Layer 4 of a small transformer language model trained on English Wikipedia (8 layers, counted from 0, width 64).
A neuron's activation on a vector x is GELU(weights . x + bias), where the dot is the dot product.

Input weights of the MLP neurons that the questions are about. A number n stands for (n - 500) times 0.0027.
n8 (bias -0.019): 511,635,486,508,381,481,553,441,520,401,658,447,451,431,630,312,474,512,180,462,581,357,393,474,528,576,482,387,505,558,588,420,563,514,502,521,539,647,289,499,652,383,631,537,575,538,561,301,486,356,397,627,562,451,540,429,465,583,669,433,415,465,511,506
n24 (bias -0.046): 623,343,478,622,300,712,561,572,583,578,726,405,490,486,547,463,440,549,404,527,705,580,435,743,518,619,312,397,528,448,461,426,644,586,594,396,666,567,555,484,652,493,441,523,562,545,528,476,499,486,496,519,387,475,649,596,557,414,475,368,399,423,515,468
n39 (bias -0.108): 653,444,474,552,523,488,595,287,409,375,492,388,394,570,550,559,454,418,484,675,596,408,384,580,451,549,487,435,548,515,610,426,435,461,438,350,619,717,410,489,508,549,658,400,295,617,486,716,695,587,451,406,482,446,534,542,412,692,587,703,437,544,427,570
n43 (bias -0.027): 566,377,516,442,407,528,574,552,550,466,418,328,490,592,627,509,611,497,586,410,466,445,654,385,596,300,456,422,406,524,550,379,597,462,523,493,579,517,522,502,554,458,502,372,364,445,505,413,709,538,439,620,499,545,571,563,561,412,572,510,532,387,555,412
n46 (bias -0.068): 478,590,499,594,434,576,445,581,337,316,553,623,538,521,656,354,548,391,411,408,490,491,454,568,531,332,583,508,617,718,578,557,583,479,574,452,679,600,505,556,662,602,363,645,463,405,542,349,437,371,490,526,370,563,523,491,349,264,482,443,673,418,491,519
n48 (bias -0.020): 540,543,598,589,744,699,499,414,447,455,582,579,452,519,487,639,679,496,577,449,454,608,479,419,417,330,532,331,635,453,592,344,491,415,465,546,464,598,499,406,708,575,485,435,504,594,516,489,398,492,622,366,563,562,425,537,392,375,382,468,554,391,618,261
n49 (bias -0.041): 462,589,504,435,400,542,366,362,531,489,595,681,355,596,321,619,461,426,593,502,370,559,578,491,532,443,420,386,475,566,489,528,507,662,621,359,497,530,617,484,461,627,401,424,463,467,551,525,650,638,587,634,493,555,524,572,704,474,464,552,440,437,526,413
n52 (bias -0.003): 356,346,438,486,486,547,287,408,500,445,391,498,411,559,461,396,514,574,499,575,505,506,513,525,417,532,378,371,455,458,543,530,662,462,399,482,593,589,521,478,512,471,503,518,455,506,524,680,502,563,568,575,545,463,527,615,481,559,621,464,555,592,492,497
n69 (bias -0.020): 674,413,470,544,471,621,437,432,580,618,481,432,547,570,560,500,420,587,443,550,446,650,417,436,483,458,611,693,645,517,623,581,353,540,595,406,456,506,438,402,548,525,389,382,497,459,462,490,502,563,462,543,582,408,498,440,620,591,427,374,461,602,501,424
n75 (bias -0.029): 496,644,582,539,550,478,403,604,465,517,573,399,596,602,594,428,377,533,504,612,475,471,489,579,446,582,481,417,476,686,536,480,548,505,523,663,471,467,408,452,352,409,523,537,292,404,605,545,504,525,432,563,590,440,450,486,365,605,591,350,427,427,555,453
n80 (bias -0.068): 576,507,501,436,590,483,455,541,533,350,489,516,545,473,341,462,437,517,479,463,612,409,558,625,605,385,497,621,508,687,447,431,432,525,368,566,500,552,459,600,592,514,497,566,436,525,491,558,483,394,442,484,512,540,331,532,497,540,331,491,570,499,544,523
n82 (bias -0.078): 455,480,590,461,501,515,422,485,525,488,528,545,621,346,389,381,526,407,488,525,502,665,498,597,477,592,464,467,507,683,513,482,637,594,397,524,488,522,482,463,365,424,567,594,489,389,475,427,482,483,657,441,440,518,510,380,570,421,496,477,443,422,555,582
n84 (bias -0.089): 500,482,490,484,624,521,127,444,470,574,521,416,462,499,443,595,505,441,552,504,512,541,622,464,545,493,471,448,393,505,544,432,565,416,404,451,667,657,465,506,518,514,603,434,508,682,514,472,555,423,532,693,511,581,460,504,500,488,311,573,540,612,450,534
n93 (bias 0.005): 518,481,375,497,545,476,460,505,475,495,443,440,432,480,477,465,441,539,479,545,419,494,563,476,528,453,417,569,544,567,605,358,520,653,608,602,547,479,559,549,633,409,541,560,378,398,523,470,524,450,395,415,641,503,594,481,537,609,512,594,520,598,539,372
n94 (bias -0.016): 550,726,431,657,502,502,610,396,557,623,682,468,614,492,507,531,482,218,435,476,553,306,495,542,492,574,413,371,539,425,601,409,414,392,403,565,662,497,462,431,482,398,561,585,493,467,406,728,431,693,370,425,391,507,601,576,350,584,417,533,663,540,521,535
n112 (bias -0.045): 611,536,511,433,418,611,597,549,413,413,587,532,489,270,507,605,536,469,543,502,509,455,381,586,444,479,419,607,530,545,392,492,618,613,492,444,594,517,382,633,597,386,544,536,515,465,509,543,536,518,584,594,416,702,478,674,480,415,350,470,423,468,514,636
n113 (bias -0.001): 400,558,492,393,492,968,559,443,460,622,551,363,543,405,637,527,478,611,328,655,504,568,515,534,691,423,318,406,203,440,529,511,479,444,412,514,599,566,406,367,582,492,625,515,385,384,397,585,453,411,370,412,501,383,571,513,348,497,502,495,704,572,597,575
n115 (bias -0.011): 636,497,384,569,520,637,394,535,474,305,577,393,382,493,643,488,543,596,598,375,504,258,415,346,623,454,520,604,586,304,522,397,667,537,390,601,616,435,560,517,667,337,382,450,428,428,354,469,623,541,454,575,443,665,452,719,422,625,408,539,471,614,506,408
n121 (bias -0.027): 285,570,471,507,597,571,538,504,455,397,495,543,403,579,580,533,506,582,339,474,759,608,472,437,541,392,483,531,457,513,510,511,451,605,500,654,434,375,393,577,612,415,552,325,724,431,390,454,578,529,495,394,479,417,387,424,351,406,482,386,423,561,673,563
n133 (bias -0.031): 554,322,548,485,440,493,549,372,427,590,531,427,605,422,573,516,480,254,453,507,676,511,515,533,400,456,403,529,534,497,484,491,434,624,525,489,563,630,515,550,532,477,481,475,387,645,483,563,600,509,523,326,562,543,547,410,331,575,541,566,402,529,469,583
n150 (bias -0.036): 417,406,655,472,427,499,509,568,529,479,474,523,594,419,618,452,541,366,508,320,626,504,415,471,293,545,510,517,508,655,503,551,411,611,484,548,447,496,423,446,493,440,403,639,545,374,516,570,606,461,516,549,577,540,493,629,585,320,542,324,556,368,741,589
n160 (bias -0.033): 615,534,561,393,536,594,580,370,543,285,621,457,461,519,513,368,493,536,470,358,446,455,465,699,624,517,399,428,530,689,455,495,542,541,546,471,432,422,397,453,530,510,452,557,499,523,378,530,564,560,381,590,588,388,478,557,431,609,564,473,523,489,521,458
n169 (bias 0.001): 542,360,394,545,375,513,517,673,414,384,515,505,389,442,430,576,479,468,525,382,570,533,560,543,417,576,549,497,497,416,484,424,490,501,498,540,549,507,625,503,424,430,457,576,467,532,486,511,453,496,478,462,384,533,620,415,489,406,447,513,645,515,450,519
n181 (bias -0.010): 648,571,506,533,557,457,642,432,468,525,559,454,470,541,454,434,537,423,456,555,652,637,473,578,536,449,555,545,559,618,506,438,586,300,506,466,528,499,559,508,383,624,539,433,552,539,537,611,451,609,535,521,453,451,418,496,583,531,488,438,515,463,622,524
n182 (bias -0.063): 563,489,547,435,486,549,504,534,367,484,576,363,596,588,331,455,508,573,603,488,515,513,448,472,410,463,434,606,474,447,443,375,497,370,332,347,505,633,603,593,631,581,535,440,570,557,352,403,539,518,466,484,517,631,434,535,771,508,438,624,562,484,392,564
n183 (bias -0.029): 604,550,473,648,486,587,669,615,557,385,618,532,581,491,530,488,429,498,537,527,372,395,485,570,512,530,617,441,583,464,532,239,427,634,563,488,708,511,615,425,338,398,498,439,306,500,391,544,537,599,533,464,652,496,482,318,467,511,553,426,551,425,369,380
n189 (bias -0.037): 528,551,613,439,243,521,658,466,542,587,571,507,545,665,485,228,608,248,466,431,493,428,488,633,424,520,319,604,384,398,431,670,570,393,475,481,516,488,445,645,503,440,604,477,471,700,574,497,539,444,509,505,490,377,463,403,467,549,519,543,468,417,506,300
n207 (bias -0.092): 439,486,227,499,574,451,536,527,333,314,363,492,545,592,517,666,644,562,357,416,376,590,434,339,546,520,382,601,546,278,534,472,367,638,370,550,648,600,459,461,443,611,642,514,485,470,462,546,503,766,571,396,413,451,790,644,520,390,535,668,554,640,355,538
n228 (bias 0.027): 426,600,431,454,502,463,513,496,316,562,473,333,514,440,521,551,453,497,536,559,533,537,414,550,533,411,432,617,458,510,520,452,607,627,518,450,541,508,453,565,580,543,479,438,479,550,473,476,532,536,510,627,605,431,421,528,612,482,582,416,493,515,399,616
n239 (bias -0.005): 244,541,418,414,575,576,517,574,636,384,705,456,388,585,311,597,583,559,388,462,538,515,584,424,439,359,504,430,181,465,565,663,396,563,393,495,623,467,519,451,593,513,462,433,308,411,501,550,464,504,406,495,615,671,521,602,645,398,466,496,626,439,475,615
n241 (bias -0.115): 585,341,543,689,550,484,299,432,587,589,467,457,359,384,668,300,655,277,496,459,447,326,608,622,461,360,381,350,280,472,446,573,579,650,505,586,576,483,474,595,590,320,365,322,591,480,287,313,522,609,337,455,427,487,649,564,497,636,568,592,516,641,598,654
n251 (bias -0.018): 542,676,398,632,585,471,651,567,656,480,445,521,326,545,466,551,649,470,532,589,331,563,555,420,628,388,342,423,553,514,628,539,412,650,533,542,528,374,390,402,495,502,433,359,430,492,610,476,672,485,534,503,385,390,527,461,365,454,580,540,410,542,370,511

Each question shows a token from some text and the vector x that enters the MLP there. A number n stands for (n - 500) times 0.0097.

"9 ": 489,398,506,472,680,469,629,445,400,548,415,384,575,516,526,632,526,638,456,532,349,379,658,574,584,545,501,340,594,426,581,659,531,437,630,380,483,389,532,652,406,503,469,670,632,327,638,392,474,378,442,489,549,623,236,372,393,528,427,671,579,390,437,518
Which neuron fires most, and how strongly? n46, at about 0.58

"and ": 475,311,456,330,728,512,553,579,548,492,399,464,670,370,545,592,504,541,496,526,270,416,414,593,639,512,509,358,470,417,538,641,471,404,574,415,475,494,401,579,446,480,548,691,696,452,591,497,470,491,486,501,485,640,180,450,508,546,402,674,451,484,573,486
Which neuron fires most, and how strongly? n112, at about 1.4

"ther": 515,382,505,501,783,446,445,632,463,605,382,284,671,442,654,619,465,548,494,359,389,299,352,444,518,626,485,437,637,288,564,671,513,487,711,364,426,417,602,467,546,512,502,571,605,555,614,519,426,475,405,503,458,630,363,501,349,510,545,512,493,420,547,508
Which of these neurons fires most? n115

"J": 432,390,510,416,686,428,596,474,422,675,461,503,586,488,529,511,462,825,537,422,361,456,507,447,573,585,460,438,681,414,457,503,439,470,622,327,464,374,583,556,434,570,491,487,639,435,516,537,404,486,497,559,552,613,163,328,430,585,572,729,516,409,519,461
Which of these neurons fires most? n182

"s ": 506,302,404,358,583,455,444,485,534,508,356,348,595,457,539,606,486,582,421,504,463,429,454,641,636,512,549,348,524,506,575,600,609,396,634,368,533,420,555,502,442,548,592,628,617,539,603,583,418,509,519,468,492,604,106,337,524,497,533,687,370,423,608,539
Which of these neurons fires most? n181

"s": 408,291,436,389,584,459,507,555,560,556,388,390,439,536,677,732,458,546,429,422,497,344,453,535,687,514,525,457,614,418,537,651,420,498,715,316,528,438,562,447,482,392,498,673,544,652,593,553,446,452,506,509,374,617,283,413,449,546,685,535,398,338,459,629
The two highest activations, in order: n133, n39

"w": 452,355,416,571,621,422,539,481,460,671,375,460,492,552,616,491,461,534,399,347,284,412,470,552,746,474,529,385,544,500,451,635,626,545,672,270,585,413,561,558,442,456,370,623,753,243,451,466,408,463,585,554,534,615,373,383,454,539,667,568,500,469,500,457
Which of these neurons fires most? n241

"| ": 440,402,464,468,646,456,747,392,435,599,403,485,538,511,549,572,448,631,377,493,212,415,572,557,579,587,512,371,561,386,589,618,458,415,708,387,446,441,526,587,460,479,450,678,684,471,619,485,461,352,451,398,470,598,238,453,537,497,500,676,578,480,487,509
Which of these neurons fires most? n93

"4": 427,381,417,514,706,387,639,559,462,664,421,453,494,420,552,655,464,718,596,430,440,303,561,537,569,623,442,424,538,489,581,595,529,438,703,231,450,387,544,597,380,556,472,573,597,464,435,530,418,501,435,505,564,561,219,340,438,501,506,707,484,430,545,498
Which of these neurons fires most? n183

"st": 396,347,441,511,595,588,578,620,559,564,352,286,506,399,522,489,506,583,371,389,389,446,498,556,601,627,548,360,648,409,617,642,470,546,659,367,471,383,518,495,433,607,610,541,698,450,572,656,546,458,491,457,515,695,192,411,439,394,458,613,412,407,534,526
Which of these neurons fires most? n121

"l": 458,362,426,375,555,464,561,591,603,629,301,268,517,405,566,593,537,522,472,377,561,520,515,694,592,638,542,416,682,377,533,579,546,491,636,322,479,361,386,536,468,463,406,612,732,469,647,533,422,395,533,546,397,574,293,425,445,471,683,610,340,355,516,550
Which of these neurons fires most? n24

"190": 457,363,482,381,727,385,519,560,530,529,382,318,637,399,486,596,396,684,502,428,424,318,466,573,646,673,461,443,546,421,465,529,453,456,610,339,539,466,468,661,321,652,540,576,615,351,559,492,510,490,542,566,532,679,284,449,531,480,384,685,533,379,516,559
Which neuron fires most, and how strongly? n182, at about 1.9

"num": 375,346,634,412,569,417,580,542,455,630,496,368,550,478,433,713,495,610,464,291,384,501,568,601,638,528,484,339,607,375,707,625,482,644,562,318,431,323,490,530,311,590,539,689,606,374,487,514,482,535,586,526,475,679,344,508,473,536,390,580,426,375,473,478
Which of these neurons fires most? n49

"er": 535,388,419,486,608,393,493,568,563,596,397,319,555,250,627,535,466,656,343,438,418,386,393,579,650,587,529,479,628,410,632,539,472,391,563,464,480,424,684,514,464,477,422,548,687,436,765,584,385,421,483,660,469,568,247,414,373,467,583,510,470,445,608,560
Which of these neurons fires most? n8

"25 ": 470,328,507,365,621,499,673,465,458,490,338,328,570,473,591,666,511,745,515,460,435,386,564,608,562,562,457,358,551,466,664,637,541,438,679,389,482,393,563,605,375,493,434,576,625,338,711,438,480,389,440,602,505,561,243,466,402,489,404,639,580,451,433,489
Which neuron fires most, and how strongly? n43, at about 1.4

"ack ": 437,332,443,337,604,507,432,545,488,547,423,425,512,560,615,669,563,535,415,545,355,410,398,568,624,539,515,469,584,396,497,684,526,437,662,313,347,446,560,443,372,498,411,621,622,491,687,638,372,508,454,521,604,556,173,506,446,531,590,697,473,439,419,595
The two highest activations, in order: n52, n69

" ": 492,462,485,420,658,377,555,421,497,456,347,421,637,532,510,568,476,616,570,534,392,452,500,611,515,564,413,413,642,416,547,642,588,315,704,308,419,419,603,635,302,520,483,643,690,351,561,470,417,467,428,537,574,600,227,419,446,524,570,678,516,362,495,497
Which neuron fires most, and how strongly? n181, at about 0.82

"op": 448,380,563,363,649,419,558,580,404,697,335,316,495,461,494,639,421,537,576,508,321,403,467,597,563,558,591,410,622,329,398,587,502,491,710,344,468,260,675,535,491,428,628,685,506,488,632,404,543,412,436,541,538,675,427,517,391,489,563,491,460,388,633,459
The two highest activations, in order: n93, n43

"di": 510,380,529,407,719,389,502,515,493,611,396,377,510,531,606,523,508,545,540,354,419,401,360,574,552,586,586,503,553,233,583,666,491,376,812,174,541,467,503,529,451,565,549,588,612,565,508,531,430,457,463,506,510,617,374,329,472,610,574,515,432,373,555,501
Which neuron fires most, and how strongly? n69, at about 1.5

"00 ": 566,290,446,345,752,478,502,584,522,548,352,358,593,432,493,584,468,600,460,581,516,436,540,592,658,516,517,379,512,482,555,564,515,418,523,417,419,455,585,630,403,488,450,687,758,399,586,509,410,413,440,499,533,673,257,424,444,537,346,700,423,456,460,431
Which neuron fires most, and how strongly? n80, at about 2.7

"|": 395,336,452,513,641,458,632,516,580,507,398,472,532,389,479,561,481,667,396,439,454,413,542,571,583,528,532,403,571,462,509,573,531,445,688,339,412,494,470,494,413,508,534,820,655,410,493,668,393,412,457,557,455,642,177,390,507,588,473,651,527,404,504,461
Which of these neurons fires most? n80

"a ": 466,343,515,395,732,409,585,504,420,500,416,457,569,483,441,643,514,543,495,500,293,507,497,621,517,545,491,443,519,407,564,624,553,420,672,299,470,350,533,544,441,575,551,700,677,538,546,474,512,461,515,478,505,656,104,427,456,465,444,652,461,503,507,507
The three highest activations, in order: n182, n48, n84

"\n\n": 443,401,580,385,629,536,595,532,547,515,379,411,663,381,447,626,466,585,380,451,332,431,493,591,659,469,462,395,535,377,565,635,438,462,594,310,502,536,617,545,519,534,524,706,705,531,544,552,524,420,442,380,400,565,162,450,513,559,440,614,602,458,542,418
Which of these neurons fires most? n113

"an": 496,443,392,321,708,365,483,530,408,737,366,381,604,444,582,666,444,541,511,404,437,435,565,404,545,697,455,452,659,402,575,674,444,380,624,280,374,515,606,436,424,394,305,587,586,466,561,593,508,467,466,489,604,644,401,377,332,542,636,645,512,460,573,489
Which neuron fires most, and how strongly? n133, at about 1.3

"h": 385,331,493,441,674,428,490,506,577,483,341,316,682,436,503,622,387,462,382,409,443,462,549,619,683,679,391,465,559,403,531,584,524,316,632,425,422,385,513,601,610,548,548,577,665,479,552,576,423,469,575,528,465,674,373,344,438,583,731,540,381,371,453,486
The three highest activations, in order: n133, n8, n160

"also ": 395,396,379,362,638,460,471,518,546,591,395,462,609,415,473,610,554,621,441,530,337,423,487,547,620,506,471,384,500,412,572,624,497,491,700,329,595,408,439,486,477,553,534,680,617,526,593,521,413,534,481,544,545,604,74,443,530,469,464,655,485,404,567,550
The three highest activations, in order: n84, n239, n228

"ally ": 494,348,403,364,664,503,496,531,479,480,415,405,615,488,488,619,499,572,425,546,332,476,433,674,632,464,455,388,518,398,563,681,473,524,636,313,571,417,497,465,515,547,562,651,650,585,601,481,464,403,462,496,453,575,94,443,529,527,468,615,497,454,611,544
Which of these neurons fires most? n80

"e": 506,524,386,285,667,257,493,465,415,605,331,453,541,445,466,683,488,665,629,330,404,393,638,413,653,565,432,443,604,467,504,553,531,411,628,374,428,371,612,538,474,492,482,600,693,349,544,551,447,509,488,497,604,569,335,328,375,594,682,536,528,419,673,514
Which of these neurons fires most? n93

"c": 348,360,460,353,667,482,553,598,476,630,453,455,519,420,513,561,480,649,475,420,292,499,595,636,561,540,504,369,575,432,620,641,501,575,640,355,456,407,439,697,370,566,656,576,694,409,495,582,482,462,435,460,370,652,201,353,526,554,583,536,508,419,526,412
The two highest activations, in order: n121, n82

"ch": 495,404,443,418,642,430,510,452,546,656,281,388,607,444,732,484,482,606,523,314,375,434,391,540,699,549,543,405,661,373,592,605,400,499,655,272,401,486,478,569,439,416,463,481,791,414,655,547,400,533,472,532,489,639,319,455,404,509,584,464,522,475,594,484
Which of these neurons fires most? n69

"el": 556,388,373,382,646,357,453,621,515,670,572,296,492,331,512,574,550,493,431,367,516,455,512,696,606,646,480,468,592,452,628,697,563,575,642,299,448,376,535,524,346,469,400,598,647,395,649,600,366,458,492,507,393,619,270,450,447,435,601,589,421,524,526,402
Which neuron fires most, and how strongly? n24, at about 1.5

"@": 476,417,596,381,662,359,711,468,447,610,445,372,550,448,467,511,525,789,594,408,371,484,447,507,521,619,511,461,653,407,596,580,524,450,595,325,443,429,498,534,364,621,545,611,625,269,626,436,357,463,424,462,546,655,268,431,370,579,481,699,498,406,526,517
The two highest activations, in order: n182, n181

"The ": 410,392,507,366,676,459,549,546,457,552,473,501,634,465,517,590,541,604,380,435,265,445,549,619,555,585,439,347,562,440,612,621,496,464,627,396,449,406,534,580,485,493,467,666,652,480,619,509,530,461,493,407,513,627,76,466,492,484,432,667,508,476,492,451
Which neuron fires most, and how strongly? n48, at about 1.2

"d": 381,350,463,422,557,550,624,572,443,564,281,397,510,497,461,516,516,531,481,353,383,293,488,617,557,633,578,451,627,373,391,697,454,465,775,285,506,318,637,535,532,404,575,660,608,544,475,508,436,402,515,521,562,646,415,437,493,497,579,551,421,389,655,509
Which neuron fires most, and how strongly? n189, at about 1.2

"il": 450,417,615,466,613,367,537,580,605,534,475,467,627,344,472,644,532,357,420,504,393,436,411,608,660,781,410,521,548,436,576,655,575,341,567,252,587,378,366,594,539,507,439,587,704,460,614,570,440,509,457,493,337,613,427,286,338,569,548,483,485,416,555,478
The two highest activations, in order: n94, n189